Layer 13 of a small transformer language model trained on English Wikipedia (20 layers, counted from 0, width 128).
A neuron's activation on a vector x is SiLU(gate . x) times (in . x), where the dot is the dot product.
The model reads these tokens: "ody" " K" "n" "ew" "\"," " in" " David" " W" "." " Bl" "ight" " and" " J" "im" " D" "own" "s"

The vector x that enters this layer's MLP at each token. A number n stands for n times 0.073.
0 "ody": -38 -3 15 21 -19 -25 22 -22 18 14 33 -23 -14 7 19 3 15 -8 -19 -1 -20 28 -28 -6 0 7 13 3 17 -28 0 32 -12 19 4 -8 -26 -24 -20 20 -20 -12 27 -8 -13 10 -11 -6 -8 -3 -19 -2 20 -32 -13 27 -16 5 36 4 -11 -4 13 -8 -43 -6 12 -40 8 9 9 -19 -15 19 4 -18 -12 -27 -35 3 -19 11 25 9 -4 4 -38 -11 21 -26 -31 -14 -41 45 26 30 -5 -3 3 2 18 -10 51 3 -2 15 6 -46 -3 -16 9 -7 -7 28 -43 -31 50 -38 30 -14 25 -2 3 -14 -4 60 0 1
1 " K": -13 4 -4 -6 -13 -30 21 6 22 -24 23 -6 -16 2 16 -34 -14 27 -12 9 -5 1 -8 -24 12 -22 30 -8 3 -71 21 -12 22 -42 -3 9 -17 -30 31 -17 -20 12 -4 -47 -11 15 16 -3 -12 -20 -37 9 -24 8 7 -17 -29 -14 1 -34 14 -34 -3 25 -2 -8 -12 -28 14 8 28 11 -29 24 13 -3 10 -7 14 8 -21 3 -4 15 0 -25 -28 -17 -3 17 -15 -26 -14 -3 20 21 -6 -11 13 4 -13 -8 31 16 59 -9 21 7 10 4 6 -17 -9 45 2 10 1 -28 -9 10 29 -2 -17 -20 -18 12 -16 7
2 "n": 1 20 4 -12 -25 10 31 0 -11 2 34 17 14 -1 1 -23 20 7 -33 -54 -39 14 25 -34 -19 -49 -15 -3 -36 -31 -8 -22 18 -37 21 3 -1 4 -24 8 -20 -7 14 -20 28 37 23 -19 -6 1 0 17 -15 -69 22 24 13 -26 -7 21 -26 11 30 28 -20 -12 -27 -50 11 -6 7 4 -21 13 -29 -15 23 -10 33 1 2 17 8 40 -14 4 15 22 1 16 -4 14 -30 16 -11 15 3 11 -21 21 -37 -8 -30 -19 36 4 -19 -9 7 18 16 -5 49 23 3 4 -27 -11 -13 3 19 38 15 -8 15 -39 -7 2
3 "ew": -24 -14 8 -14 -12 19 -8 -21 9 7 13 13 -31 -2 18 19 0 -28 -58 2 4 2 25 -41 3 -48 -10 0 0 -25 -6 -5 -2 19 14 -5 -30 -27 -12 2 -31 -1 -3 4 17 10 5 -14 -31 -7 19 -9 -3 -53 52 22 -25 5 37 1 -10 15 12 7 -67 11 27 -1 15 -28 5 -34 9 -22 43 -2 42 55 12 12 -28 8 24 -7 -29 24 6 39 9 22 -15 21 -15 13 53 4 -3 4 -2 -7 3 17 -59 -18 10 -34 48 2 23 -37 -19 18 4 -25 -12 -13 -11 -27 -13 -3 14 15 -36 18 -11 -32 -14 -6
4 "\",": -25 1 -2 -15 -25 -6 14 15 3 2 11 -39 -16 20 6 3 -19 -15 -15 24 -20 22 -15 -9 25 8 11 -14 -8 -19 -28 -9 -50 -16 65 6 -29 -41 -2 -27 -45 10 67 -23 -22 -23 -17 38 -13 -32 -28 27 -12 -57 -26 18 10 -12 28 -7 -6 24 -14 37 -24 25 -6 -2 16 6 -54 -25 -30 6 -10 -14 25 64 22 21 4 0 -22 4 -8 6 -20 15 -21 -5 32 -21 9 -11 40 1 -2 -6 -36 10 -25 -27 -14 -5 -12 4 32 22 -34 -31 6 61 19 -1 -30 -18 30 -15 11 17 42 38 -48 -20 1 9 0 19
5 " in": -3 -15 0 -17 -7 2 18 -21 -18 24 25 -44 6 20 -25 -6 -13 -30 -31 5 -6 0 -15 66 9 -2 -17 -11 39 -9 -2 1 -45 -35 18 -24 -29 -4 6 -10 -17 22 37 12 12 -50 56 38 8 6 -6 -22 -19 -5 -5 28 8 -12 20 -31 18 -31 9 24 -58 28 5 -36 -31 -33 6 -25 -5 0 -17 -4 -11 1 -26 5 3 23 -1 23 5 55 28 -11 -53 -4 0 11 -15 35 32 -12 -36 50 3 18 -37 -50 -41 -5 -1 19 -1 4 -10 -24 14 23 -51 19 -9 -53 23 -8 -35 30 25 12 -32 -46 -26 7 -17 3
6 " David": -22 -12 -30 -29 6 -7 -7 -26 19 -18 57 -1 32 11 10 16 11 16 -6 -12 -9 -4 -13 -9 -12 1 12 1 26 13 -2 28 -31 14 -2 -7 -17 -3 -3 -31 -35 -3 29 -48 -5 25 -12 -11 -3 -26 4 4 -20 -13 -7 -8 37 21 39 14 -14 -45 -4 47 -15 -39 17 4 10 1 -34 -24 -42 -8 -2 20 4 3 24 31 3 -17 5 20 21 60 -33 11 25 -16 11 9 -21 6 1 11 -36 32 -28 11 23 22 13 3 -6 19 -4 -30 15 -6 -1 -11 -26 14 -42 -5 -8 -26 -10 1 35 37 -22 -10 -32 21 18 24
7 " W": -4 5 -15 -60 -22 19 22 22 -29 11 32 -4 -4 -1 62 2 0 3 -13 22 3 -5 28 -56 -16 17 -4 -5 0 -52 -9 -10 17 -33 17 6 -30 -16 0 -43 -27 10 -4 -30 10 0 5 -22 -32 -31 15 6 -73 -7 21 9 -43 -13 36 7 11 -17 -7 32 -17 -39 -17 15 -14 -14 15 -53 -27 -4 6 -11 2 10 25 -11 -11 -17 6 42 12 -11 -3 8 -12 9 28 -23 11 0 54 6 -3 -27 10 -13 -2 5 14 7 32 4 5 2 25 -9 -11 -14 -50 -13 8 31 3 22 17 19 24 12 -12 -20 -10 -4 -10 12
8 ".": -9 -14 -11 -35 -57 11 29 -8 -15 -2 53 5 31 1 29 14 22 -9 5 -5 23 32 18 -56 -1 -37 23 29 -6 -9 8 17 -1 48 -17 4 -3 -4 13 -24 -39 -6 12 3 -19 4 -21 1 10 -9 6 -4 1 -13 55 10 22 10 21 19 -9 -6 22 45 -21 3 -14 -3 2 -23 21 -6 12 -13 -23 -10 -8 15 23 4 -11 8 -7 28 1 5 39 -15 27 -10 12 11 1 44 25 -1 -41 3 14 -2 1 32 -9 -6 -10 -29 -12 -23 -9 -7 13 67 3 -16 -37 18 -10 7 -11 40 17 10 -23 -72 -6 -21 12 -15
9 " Bl": -13 7 -16 17 -33 3 6 -35 -6 7 0 4 10 -7 30 -5 -6 -4 -10 -4 24 -36 28 -74 -17 -6 -1 -14 8 -38 -10 -36 -19 22 -14 -14 -70 -13 -2 -6 -41 -1 -8 -55 -1 24 6 23 -15 -32 -1 2 -10 4 11 7 -12 -19 5 -4 -10 0 2 34 -3 -27 35 -5 -31 -25 6 -5 -36 -4 -20 26 31 22 -24 24 -22 -13 11 17 0 -5 36 31 -22 43 27 -18 -46 3 10 73 -11 -1 -27 13 -21 1 19 31 -7 4 -24 -38 11 -21 -3 -10 -47 -43 -6 31 -7 -14 16 36 21 40 -21 16 21 30 15 -28
10 "ight": -23 0 24 -36 -36 9 20 -15 -2 -6 34 -7 8 28 36 3 19 -13 -19 32 0 -14 -23 -72 -25 -1 -27 -17 -29 -5 11 -18 27 71 17 8 -46 -1 16 -6 -43 -29 0 -23 -28 -23 2 1 25 -11 6 -3 7 -25 11 7 -2 -3 2 38 -8 -28 31 4 -7 1 21 -3 17 -12 6 -34 -38 -8 10 -26 7 39 -29 -5 -16 0 2 15 3 31 13 19 18 5 6 -13 -18 -27 36 18 19 -3 27 12 -25 1 -4 40 30 -18 8 -14 8 -9 -2 -20 2 80 -34 13 32 29 -35 1 24 3 7 -9 -14 -6 -30 -6
11 " and": 4 10 2 18 23 18 47 -20 -23 2 -32 -25 18 7 24 -10 -22 -58 7 -16 -31 -12 14 -35 8 -28 -6 -7 3 -14 6 -8 -6 21 25 9 10 18 1 -19 -38 9 7 -24 15 -4 -45 13 -18 -23 9 2 -21 -36 4 27 -33 31 -9 20 9 -10 -4 24 -9 -17 -30 -24 0 -6 3 -21 -22 6 8 -11 -14 1 -5 4 18 -37 -25 15 17 -43 -8 18 -17 30 39 -30 -45 -13 17 17 11 46 18 1 23 -6 -29 20 23 -12 14 -8 -17 -34 6 24 15 11 -6 -15 -4 3 -8 52 37 15 -11 -64 23 6 -11 13
12 " J": 32 -13 -20 -50 23 -30 44 -17 -21 -23 19 3 -19 48 16 -9 -2 17 8 4 -26 12 9 -13 16 -12 6 -1 23 -33 -16 -18 -19 -27 -37 -13 -4 -9 -3 -35 -27 -4 -3 -43 -43 21 36 4 -18 -17 23 -4 4 -8 8 -33 -18 -8 23 -24 9 -29 5 22 37 -28 -23 -27 5 5 17 -8 -28 2 -28 10 16 25 19 -1 8 -31 -18 20 9 2 2 3 -8 -9 33 -4 -37 16 15 16 3 -8 -18 10 22 -24 -2 -7 11 3 21 -19 -26 -3 -9 14 -41 39 12 8 7 -12 -5 39 9 19 0 -5 0 2 -12 12
13 "im": 10 15 3 -50 -12 -18 5 -17 -10 -23 89 -7 36 -6 12 18 6 -32 1 -3 -3 20 -9 -11 -11 14 7 5 13 -16 -11 24 -1 -37 -22 34 -25 -18 9 -2 -29 -2 14 9 -9 18 -14 5 -3 -3 -8 -14 16 -16 13 -2 9 20 14 45 -24 -42 -1 -2 -11 -30 48 9 3 31 -11 28 -22 -9 0 -28 23 11 15 23 39 27 5 33 22 25 8 -15 40 -10 9 10 -9 46 6 7 -3 19 13 -35 22 0 -9 5 -4 -23 1 -24 -19 -30 9 -7 6 5 -13 -5 -26 7 6 24 95 35 7 -50 -17 -15 -10 1
14 " D": 0 40 -8 -41 -12 19 36 1 -2 -15 53 17 7 9 22 32 -8 -14 -33 -4 -4 -15 30 -82 22 5 -19 -14 -21 -34 -5 1 13 -29 11 10 -37 -14 7 -30 -7 37 -14 -46 -5 -8 23 8 10 -11 25 5 -36 5 26 -15 -19 -31 34 -31 24 -28 -2 33 3 -9 10 -26 11 9 2 -25 -49 12 -7 11 7 6 18 -26 -16 -24 3 26 32 -18 12 18 -24 -6 5 6 -21 -4 26 -15 -22 -19 -24 21 -26 -10 27 23 2 -17 -1 -7 53 0 -5 -8 -16 6 -21 30 -4 13 -31 1 71 7 -8 -16 -1 -4 24 3
15 "own": 16 5 -28 -3 -34 17 13 -21 -26 5 42 -18 5 6 2 24 12 -24 -16 9 -20 1 -2 -16 -4 -29 -25 4 -23 -35 18 -16 11 22 -2 -15 -45 -40 -37 -16 -26 -23 33 7 -13 -4 19 -24 -38 -26 -18 20 -24 1 25 -10 -5 6 28 22 -22 -11 -12 7 -8 6 -10 -6 -5 5 22 -31 -42 -2 -5 -23 14 26 -11 2 -8 -28 -17 16 15 -4 32 15 6 19 -5 -34 -42 -9 46 -2 10 39 20 -5 -11 6 -9 4 29 -15 7 -31 9 -41 10 1 -7 31 -41 -24 -18 1 -43 -7 -8 -4 5 11 -2 -8 0 2
16 "s": -11 -3 4 -10 -9 16 19 4 -11 21 44 -8 -27 8 16 21 21 -10 -15 -9 16 -8 -6 -42 17 -8 -8 20 -26 -35 -22 21 -13 54 12 14 -14 -19 -29 -17 -28 8 4 -33 -17 -8 15 0 0 -9 14 1 -29 -22 4 0 9 -6 6 16 -24 -8 -12 20 -16 35 -12 5 -4 -36 -1 -28 -3 -17 -6 -31 0 -2 0 4 2 16 11 9 1 -2 -35 6 4 1 25 -30 -9 5 1 3 14 9 23 14 24 10 -1 9 28 21 19 -36 -4 -12 -8 6 5 3 -24 1 -31 15 1 16 27 4 -11 -47 -16 2 -3 -10

Each question shows the input weights of one neuron of the MLP. A number n stands for n times 0.0069.

n5 gate: -1 -17 -8 0 -18 5 16 34 -10 17 -23 -12 32 -4 15 -7 -10 5 12 -30 -57 -18 -14 8 -6 26 8 15 -38 -5 -28 -4 29 -20 -11 6 1 0 21 48 34 -7 12 -8 -25 -17 -38 3 -35 52 -15 40 2 18 -8 9 17 42 -7 -46 20 -24 15 7 -27 25 -1 -33 19 15 26 -10 -11 5 -2 4 7 -12 -12 -22 10 -34 -12 3 3 -2 9 -5 32 -9 8 -3 8 -13 11 -11 -6 -12 7 0 -6 -1 22 -22 -37 -10 -34 5 20 -2 -13 12 26 -22 41 -17 2 -17 8 -1 13 -55 29 11 18 -26 48 -24
n5 in: 5 -29 35 -26 -21 34 -4 30 13 8 -3 25 17 8 -23 -45 -17 -15 31 -25 50 12 -1 -16 29 5 -5 -9 -6 -12 -4 -11 29 -27 0 20 44 -3 -16 -11 17 -11 11 2 -27 -5 -51 -17 -6 -14 11 -9 -7 -46 27 -4 29 -13 8 3 21 8 -18 17 31 38 22 9 20 -1 31 -13 -3 -14 -15 -4 -29 20 -42 -4 -13 -6 -52 -18 8 10 -1 -16 -29 -10 -59 30 14 0 30 -21 -41 11 -8 14 -11 -25 -56 11 -7 8 10 -48 -13 37 45 -27 13 -14 17 -7 37 -15 12 -6 14 -24 -2 -17 2 19 -33 10
On which token does it fire most, and how strongly? 15 "own", at about 0.52

n263 gate: -5 -25 18 61 -31 5 -16 -23 2 -23 22 -33 32 13 -7 0 17 -28 -2 1 1 -5 1 -11 14 14 -1 -42 -30 15 29 1 15 -23 13 -3 -5 16 5 10 37 -16 17 29 1 7 19 -21 25 65 36 1 -26 7 6 5 21 -19 -32 -5 25 13 2 -22 32 -13 17 -37 14 -23 12 35 -12 -31 14 48 -42 -1 20 17 7 -1 -16 -14 23 32 1 3 24 -17 -16 16 -3 -29 -25 -45 13 45 1 8 26 -1 -22 -13 1 21 1 -5 33 10 -12 13 -7 1 12 -6 -5 38 14 -36 -5 40 -14 16 -14 -43 -1 -16
n263 in: -1 -2 2 41 5 -15 33 -4 36 -10 -29 3 52 -10 4 -5 21 -16 15 -1 11 -3 5 -8 19 -17 1 -7 -11 -16 13 -22 20 8 -3 34 -27 -4 29 11 1 -80 15 -33 -23 -12 17 4 42 26 2 -1 39 9 31 14 3 -5 -26 -19 -9 2 -5 36 -17 -29 12 12 43 -36 5 -29 15 -41 5 18 7 -4 9 -20 41 7 -38 16 16 -9 -22 31 -4 -19 17 32 -5 26 -26 -3 29 19 13 9 -3 26 -14 31 3 7 13 -20 -27 -17 9 8 -42 5 -18 -5 5 43 -16 3 -25 12 43 24 -22 21 -13 -23
It fires most on token 14 " D"

n344 gate: 40 -5 -12 -20 36 26 1 12 6 -15 -38 -7 -1 6 12 33 -13 6 -3 0 14 32 -4 26 1 15 -4 27 22 7 -8 15 -10 3 -5 16 -15 3 -19 -2 0 -26 -9 -9 2 -53 -11 19 -55 -35 16 -27 12 -5 -40 8 15 -3 -23 -33 -4 5 11 -6 -5 -13 7 37 0 -19 23 2 29 11 -15 43 5 -11 -36 -12 43 12 -19 9 -4 -38 34 -15 -5 28 -9 -2 -8 4 -26 -22 -23 18 -21 2 -13 12 -23 1 21 -18 4 18 -19 -43 -20 21 -9 -20 -12 21 8 5 9 3 -37 -12 -23 35 0 7 25 12
n344 in: -15 7 -46 4 1 14 -21 -4 -7 -17 7 21 -9 14 19 -15 -21 14 15 -17 -14 4 1 22 -28 -27 3 -13 19 32 -39 -21 -12 -14 -2 -13 -26 36 20 14 26 -2 2 42 25 -44 -31 2 7 15 -26 27 15 7 -35 12 6 -13 7 -6 -5 18 6 -7 -32 20 17 37 -6 -15 -5 43 14 11 -24 20 -25 14 40 -27 -13 33 16 -30 24 15 -10 -1 23 -36 23 22 23 -7 0 23 12 -22 -9 16 5 -11 43 -8 -20 -26 3 12 1 1 -1 -4 20 16 19 -18 -25 28 -5 -13 -4 0 -17 -9 9 1 7 -42
On which token does it fire most, and how strongly? 15 "own", at about 1.9

n213 gate: 26 12 -18 13 14 -10 -13 16 29 32 21 -7 30 12 -14 -15 -5 -25 -1 13 -40 -11 8 -4 -19 -1 -5 9 -36 6 13 11 19 5 9 22 4 29 11 -19 10 13 -60 4 -43 -7 -26 -5 -6 18 10 26 -15 16 5 9 19 5 -15 -29 50 -17 -14 -8 -11 19 20 23 -21 60 -5 -45 -9 -26 -27 -13 3 12 -15 -50 45 29 10 6 23 5 -4 -24 11 21 45 -30 -15 -31 -33 -48 3 42 5 -4 -9 16 -13 -1 -4 5 49 -12 9 -19 -13 9 -14 -39 -4 -25 -17 22 -25 4 -8 -25 1 -12 -22 -7 19 -22
n213 in: 24 8 -5 -29 -33 13 -34 -6 -16 34 -13 14 31 1 15 13 -40 -9 -17 -15 1 -35 29 -26 -34 -2 14 -7 -19 -9 -19 1 3 -4 1 -27 -3 4 39 -6 3 -1 -8 5 -21 -13 14 21 -4 3 -31 61 -20 -17 1 9 42 -16 5 -12 25 -21 7 1 -3 11 5 18 -17 -22 -20 -5 -24 14 -1 10 -31 16 20 -22 22 -29 35 -5 38 -6 45 -1 -24 25 9 -7 2 12 -4 -16 -25 8 -3 -38 -13 37 -12 1 -21 27 -35 -17 -19 -17 49 9 -31 -13 -17 3 14 -7 -84 9 40 17 -5 -1 -32 1 28 -12
On which two tokens does it fire most, strongest first? 14 " D", 15 "own"

n110 gate: -5 1 -37 6 -22 12 -14 -17 -42 5 -11 -11 20 -28 34 -44 -18 -13 21 29 12 45 2 2 5 2 -22 -20 -12 26 -42 8 39 4 11 -15 28 14 35 24 0 -28 -22 4 26 -11 11 -14 1 -15 15 -4 1 3 -17 23 -4 -32 -14 -5 -36 -12 12 -40 18 12 -25 -29 -11 -36 -22 8 3 52 -19 12 -8 10 28 -6 -6 -16 23 0 23 -3 -4 -7 38 -14 10 14 9 -27 -41 -23 10 -32 11 -1 32 -6 -31 -28 -1 21 7 -2 -14 -36 -31 -1 -16 -12 56 2 17 -32 30 9 -15 5 -11 -3 -10 17 5 -4
n110 in: -24 -17 5 10 -10 -1 2 26 -16 12 -8 -10 -30 -15 18 -15 -8 -20 -21 24 -7 -8 -4 11 4 -28 20 -5 -28 6 15 -34 -40 33 -2 -7 14 -5 -4 15 4 -14 12 -1 -44 -19 6 -46 6 -3 -19 -6 -20 19 -29 20 -16 24 -14 6 -19 43 12 -18 8 -15 4 -15 7 0 -8 4 -14 3 36 -26 11 13 3 18 19 23 32 9 25 6 -20 34 2 10 7 24 8 -1 -5 -29 15 20 27 3 9 29 -1 39 2 39 9 -4 -21 22 -10 1 -9 10 -56 18 -12 3 -29 -44 -23 -20 -1 7 -39 23 54 11
On which two tokens does it fire most, strongest first? 12 " J", 2 "n"

n11 gate: 17 8 1 49 23 -4 -18 0 -19 -4 -2 -56 21 5 -15 12 -13 10 40 15 -3 -13 1 -34 17 17 -9 -4 6 31 -37 10 1 11 -7 -9 -15 10 -22 49 -15 -17 21 39 24 -35 26 -38 -15 -1 -33 -20 4 21 32 20 46 1 -26 7 40 -21 53 -30 9 11 10 30 -5 -14 -10 13 -14 17 -3 9 27 -26 -9 -46 17 9 -31 -22 -15 -16 -25 4 -12 17 1 5 -12 -25 3 14 -39 -26 -24 -10 37 14 18 19 12 -20 -1 9 -6 -8 -1 5 10 18 4 2 2 21 -21 -3 -10 -56 -4 -1 -47 -32 20 -29
n11 in: 22 -15 5 0 16 3 1 -19 -6 10 34 -10 -28 -31 -17 26 41 -3 9 -3 25 -23 4 1 46 23 -23 -41 10 -23 18 3 1 -4 -14 -40 27 -15 -7 19 -44 -7 -3 3 19 34 -4 -20 14 15 -22 -10 -49 28 -17 44 1 26 -8 -11 -18 -28 -44 25 1 29 -9 -17 1 -2 22 -17 -43 -25 -39 44 -6 -43 -6 -9 12 -13 5 -43 42 19 -3 -19 6 16 -20 -15 37 -64 -12 16 19 -58 26 -2 -11 -37 8 -3 26 -25 18 40 -7 -1 0 -8 -1 -10 17 -6 -1 15 -19 -36 3 -51 9 -28 0 29 21 -20
It fires most on token 8 "."

n385 gate: 19 15 -27 11 -38 14 -3 18 -1 -15 -25 -18 28 6 19 -6 -21 3 -6 4 18 -8 -8 9 2 -11 -20 -2 -11 5 40 6 15 -30 -31 29 5 2 14 4 15 -48 14 -14 -1 18 9 -23 -14 11 -19 -20 20 9 -3 -11 31 10 16 -3 13 20 11 -18 -5 -28 -2 -10 -56 31 19 -7 -4 -41 8 -27 -31 12 -7 11 10 -34 19 36 15 -6 11 -5 -2 -11 -44 -23 26 -11 -24 -9 -17 -21 -7 3 17 22 -41 35 -7 25 -8 -12 10 -45 -6 2 25 -24 36 22 -15 -3 -36 21 -8 -9 7 54 -8 22 9 26
n385 in: -1 -22 0 -10 -42 -31 35 -1 -19 19 -26 -6 40 0 36 8 16 6 -8 26 16 -29 -4 23 4 4 10 -4 2 -16 1 38 4 -11 -32 -26 -24 14 29 -1 15 -28 34 -21 1 52 -7 -6 35 14 -4 -18 -8 1 -14 -31 16 13 6 -9 13 18 2 -24 19 -58 27 16 12 -12 -1 15 -38 -26 -3 -22 26 -3 0 22 13 15 50 -1 7 0 -8 15 -32 -4 -25 8 18 -4 -9 -13 6 -14 34 32 -38 -16 7 8 -16 2 16 -19 15 1 35 -32 21 7 1 -6 -2 -15 -38 1 5 -6 -10 21 5 4 -27 39
On which two tokens does it fire most, strongest first? 11 " and", 8 "."

n390 gate: 19 42 -30 14 -11 -42 14 10 14 -34 20 -1 10 -17 28 -7 -14 15 15 -1 17 19 19 -11 4 11 8 11 22 5 38 5 19 -15 -3 6 -4 5 -17 6 9 -8 -14 -14 28 -26 -3 0 13 -25 -26 17 -29 22 6 12 16 -20 36 14 4 9 13 5 -24 -15 15 -23 -21 -17 4 -29 7 -31 25 -21 -26 -6 9 57 -3 17 -23 -20 6 -7 -6 -33 -39 30 -22 10 -7 -3 -13 -23 -15 -8 -16 17 -15 -9 39 44 -19 -15 -35 1 31 -17 -37 18 6 24 -20 -3 -31 16 12 20 20 15 -16 36 6 -12 -34 25
n390 in: -11 18 -18 17 4 -46 15 -25 2 -1 6 20 31 -1 -7 -42 -14 -15 8 0 7 -22 5 -26 -32 -12 4 40 12 4 24 -16 22 4 11 26 -10 4 -16 -7 21 11 -7 9 -4 -13 4 8 -4 5 7 -6 31 1 8 16 -3 25 -35 1 -20 12 21 10 10 29 -1 38 -19 -25 -29 12 33 -8 -51 -40 -17 -3 -8 13 -29 22 -38 7 -12 -4 29 -13 -27 30 22 -9 2 -28 -8 -1 -14 -1 27 -8 25 5 28 67 -28 15 -15 -24 12 -17 14 -19 4 3 18 -5 8 15 -29 6 -18 30 18 5 -2 -12 -22 8
It fires most on token 9 " Bl"

n324 gate: -6 -13 -8 -3 16 -11 3 10 -3 -11 -39 -17 -37 -4 34 -15 -8 -8 4 17 -38 13 -1 43 26 -1 4 11 37 19 -7 -35 -7 18 -1 -8 48 -7 -50 -22 15 20 -20 20 -8 -32 -11 25 11 -12 16 18 -19 4 -12 9 7 20 -33 -6 14 -1 6 -23 8 7 5 1 -29 -13 -13 -6 6 -32 54 42 4 -27 15 -2 -8 7 11 39 2 -37 -14 -25 -56 20 -34 -16 26 5 -33 2 17 2 -7 13 -8 -22 7 -12 -33 -17 0 -1 -5 24 16 11 31 18 9 -24 8 26 29 -29 -24 -3 19 -2 -7 30 -23 5
n324 in: -16 -15 -26 -29 23 -32 2 6 -42 -15 -5 15 4 28 -1 -24 -2 -33 51 -3 -2 -6 -18 -5 -12 41 -22 -33 -13 -10 -30 6 39 12 18 -27 -4 7 2 22 23 -3 18 36 -5 23 -10 13 -38 8 31 -7 -8 -21 -24 -41 3 16 -5 -3 41 13 -16 -21 70 -12 19 13 -8 2 24 9 4 -22 23 -27 -16 -14 13 10 -18 2 -1 19 -11 -3 -5 38 21 3 -38 -21 27 23 48 -20 37 -19 37 -2 -10 8 3 8 3 16 -6 13 -5 3 -2 7 1 6 7 -6 -11 6 -20 6 -10 9 28 -2 31 -15 4 -3
On which token does it fire most, and how strongly? 4 "\",", at about 1

n32 gate: 34 23 -8 25 -8 -6 -29 9 25 12 12 9 8 -40 25 -13 15 0 12 -14 4 -48 -37 -10 3 13 -39 52 15 11 20 -8 49 -26 33 -1 24 7 33 -24 14 18 0 25 -13 11 -3 -15 4 1 41 15 -12 -42 -24 -40 3 -11 -10 -11 -14 -53 -6 20 -36 10 3 34 -35 -6 10 -14 -1 -12 -6 33 -31 24 3 -23 -8 23 -36 16 14 -18 50 14 13 5 1 -1 8 -16 -19 -27 20 23 1 25 14 1 1 30 41 1 15 -35 -8 -35 -1 25 29 -13 23 18 42 11 7 -26 -41 -18 1 0 -29 5 -41 -25
n32 in: -45 50 16 -41 -9 -5 18 -14 -31 17 -12 -26 15 -13 -32 20 31 62 15 -21 16 3 14 -11 -62 -53 23 38 -20 -11 -6 -10 15 30 -31 17 -18 -14 33 -23 8 -7 6 10 40 -70 -22 13 19 11 -4 7 -15 52 -48 19 3 -34 -6 -7 -14 27 -11 6 -1 -7 -3 -32 -43 15 -13 -1 54 -33 23 -31 10 -27 -23 13 -25 -8 14 -17 -38 -15 1 -18 2 56 46 -35 -2 35 -5 -17 -12 35 -4 -30 -4 10 13 -20 18 -16 25 3 12 -9 1 11 25 -18 -20 31 7 15 -6 12 -2 28 -8 -21 -40 7 18 14
It fires most on token 7 " W"

n347 gate: 7 2 -14 31 6 2 -20 8 -17 17 -49 29 1 -19 43 -28 10 14 -8 -30 -14 -26 -3 5 -16 27 -16 -6 8 19 -4 -14 21 3 9 -3 0 19 -1 -32 15 -43 8 9 -31 7 32 -22 27 -8 -5 -11 -6 22 40 7 -8 13 13 -29 -4 3 2 38 32 -22 -1 -12 -2 30 -7 19 38 37 -7 6 2 -17 16 8 -2 1 -9 11 -15 -20 6 20 -37 17 -11 -32 16 -6 19 -2 39 -9 -28 -23 3 -5 -11 -30 -17 28 10 8 12 -4 -46 29 24 -30 -7 13 -30 -17 28 3 -66 -10 -13 -12 9 -21 10 -5
n347 in: -3 20 -3 0 20 15 -2 -17 24 13 8 7 -20 31 36 26 26 17 2 -7 9 -20 21 1 3 37 -20 22 28 -33 -6 -47 -22 -8 -27 2 -31 -12 26 -35 -19 -30 -13 -4 2 -28 37 -8 12 0 -21 -9 -34 16 10 -10 -35 6 -9 10 -18 -16 32 -14 13 13 -34 -9 33 44 5 3 1 43 23 -1 8 -9 -10 6 11 -22 19 17 -44 -10 -3 40 -38 24 23 -12 -32 -13 24 20 1 15 -16 30 -12 30 26 -44 -1 33 -32 13 11 -14 -31 7 -3 -20 9 3 -29 44 -7 15 -20 12 -21 -5 -15 -43 13 14
It fires most on token 9 " Bl"

n38 gate: -23 30 -11 7 -16 22 -12 8 -5 -21 12 -10 -26 -43 -20 1 36 6 -5 -3 16 -25 4 35 32 18 -6 -5 31 32 10 17 29 -26 9 -16 7 20 9 -14 -7 18 -16 10 -30 -36 19 -11 11 -3 -9 8 41 4 16 -34 35 45 -18 7 35 0 0 14 -18 18 -27 -35 -14 35 4 -28 1 -25 57 36 5 -20 -2 -29 -7 30 -6 -31 17 13 -20 -33 18 -45 47 6 13 6 18 -12 1 -14 -2 -20 -14 23 -33 -31 -14 16 3 -14 13 -16 27 -21 13 6 -2 -25 -18 -5 -3 -25 -14 -39 -7 26 2 8 18 -17
n38 in: -16 20 -17 6 20 -47 23 9 22 8 10 -5 -16 33 -50 4 -11 -15 14 -17 -3 -39 -15 6 -35 52 25 29 12 2 -14 3 -7 6 49 -45 -47 3 -10 -1 8 -27 42 -9 30 22 10 -30 10 -14 5 -20 28 -22 10 21 -19 -38 17 -34 3 27 8 -12 1 4 24 -12 -26 -1 42 12 9 -18 -15 -11 11 -9 43 -28 6 -14 -16 -24 -28 26 8 -18 1 25 -31 -11 17 1 29 -7 -15 3 9 36 37 -6 3 -9 -21 -22 -4 -10 -24 -9 -6 10 -3 -34 -31 -21 -1 23 24 -14 3 1 -69 -31 -23 -34 32 9
It fires most on token 5 " in"

n77 gate: -27 15 10 16 35 28 -12 -1 -39 5 -15 -20 35 14 -1 5 -20 -16 5 -17 38 4 39 3 -8 -3 -7 10 16 25 -11 -12 8 3 -22 -29 26 0 30 7 7 -13 4 -7 -17 -2 32 -11 -32 31 13 -27 12 2 -22 -14 -10 2 -16 11 -8 -26 -15 -18 -3 16 -12 -37 6 5 25 -4 10 25 2 -42 -23 20 -12 37 29 18 10 -10 -33 -31 -12 -7 14 13 -22 -7 -6 1 -12 -38 -41 23 -40 23 48 36 -8 8 -12 41 8 35 -3 -1 -7 -17 13 -7 17 5 -8 25 -41 14 14 2 -27 -23 -16 -11 17 -31
n77 in: 5 -45 10 54 -13 28 -1 18 17 -31 -14 -6 3 26 -12 4 -14 1 -10 21 8 -1 -5 -23 -2 5 9 -8 -9 -25 16 47 -20 14 15 -13 -7 -5 -28 16 -14 -14 8 -14 25 19 -17 14 19 -28 -37 29 20 3 20 -22 20 21 28 6 5 -22 -6 -59 -16 28 -36 21 -4 -13 -20 -21 15 23 19 -58 7 11 1 4 35 -19 8 18 20 22 -31 32 16 9 -9 -39 -38 -26 11 -28 -3 -20 10 1 22 38 -13 -3 2 -47 20 -13 22 -23 -8 10 10 5 4 -4 6 1 -6 -3 -12 -11 4 -14 22 -9 -14 -16
It fires most on token 11 " and"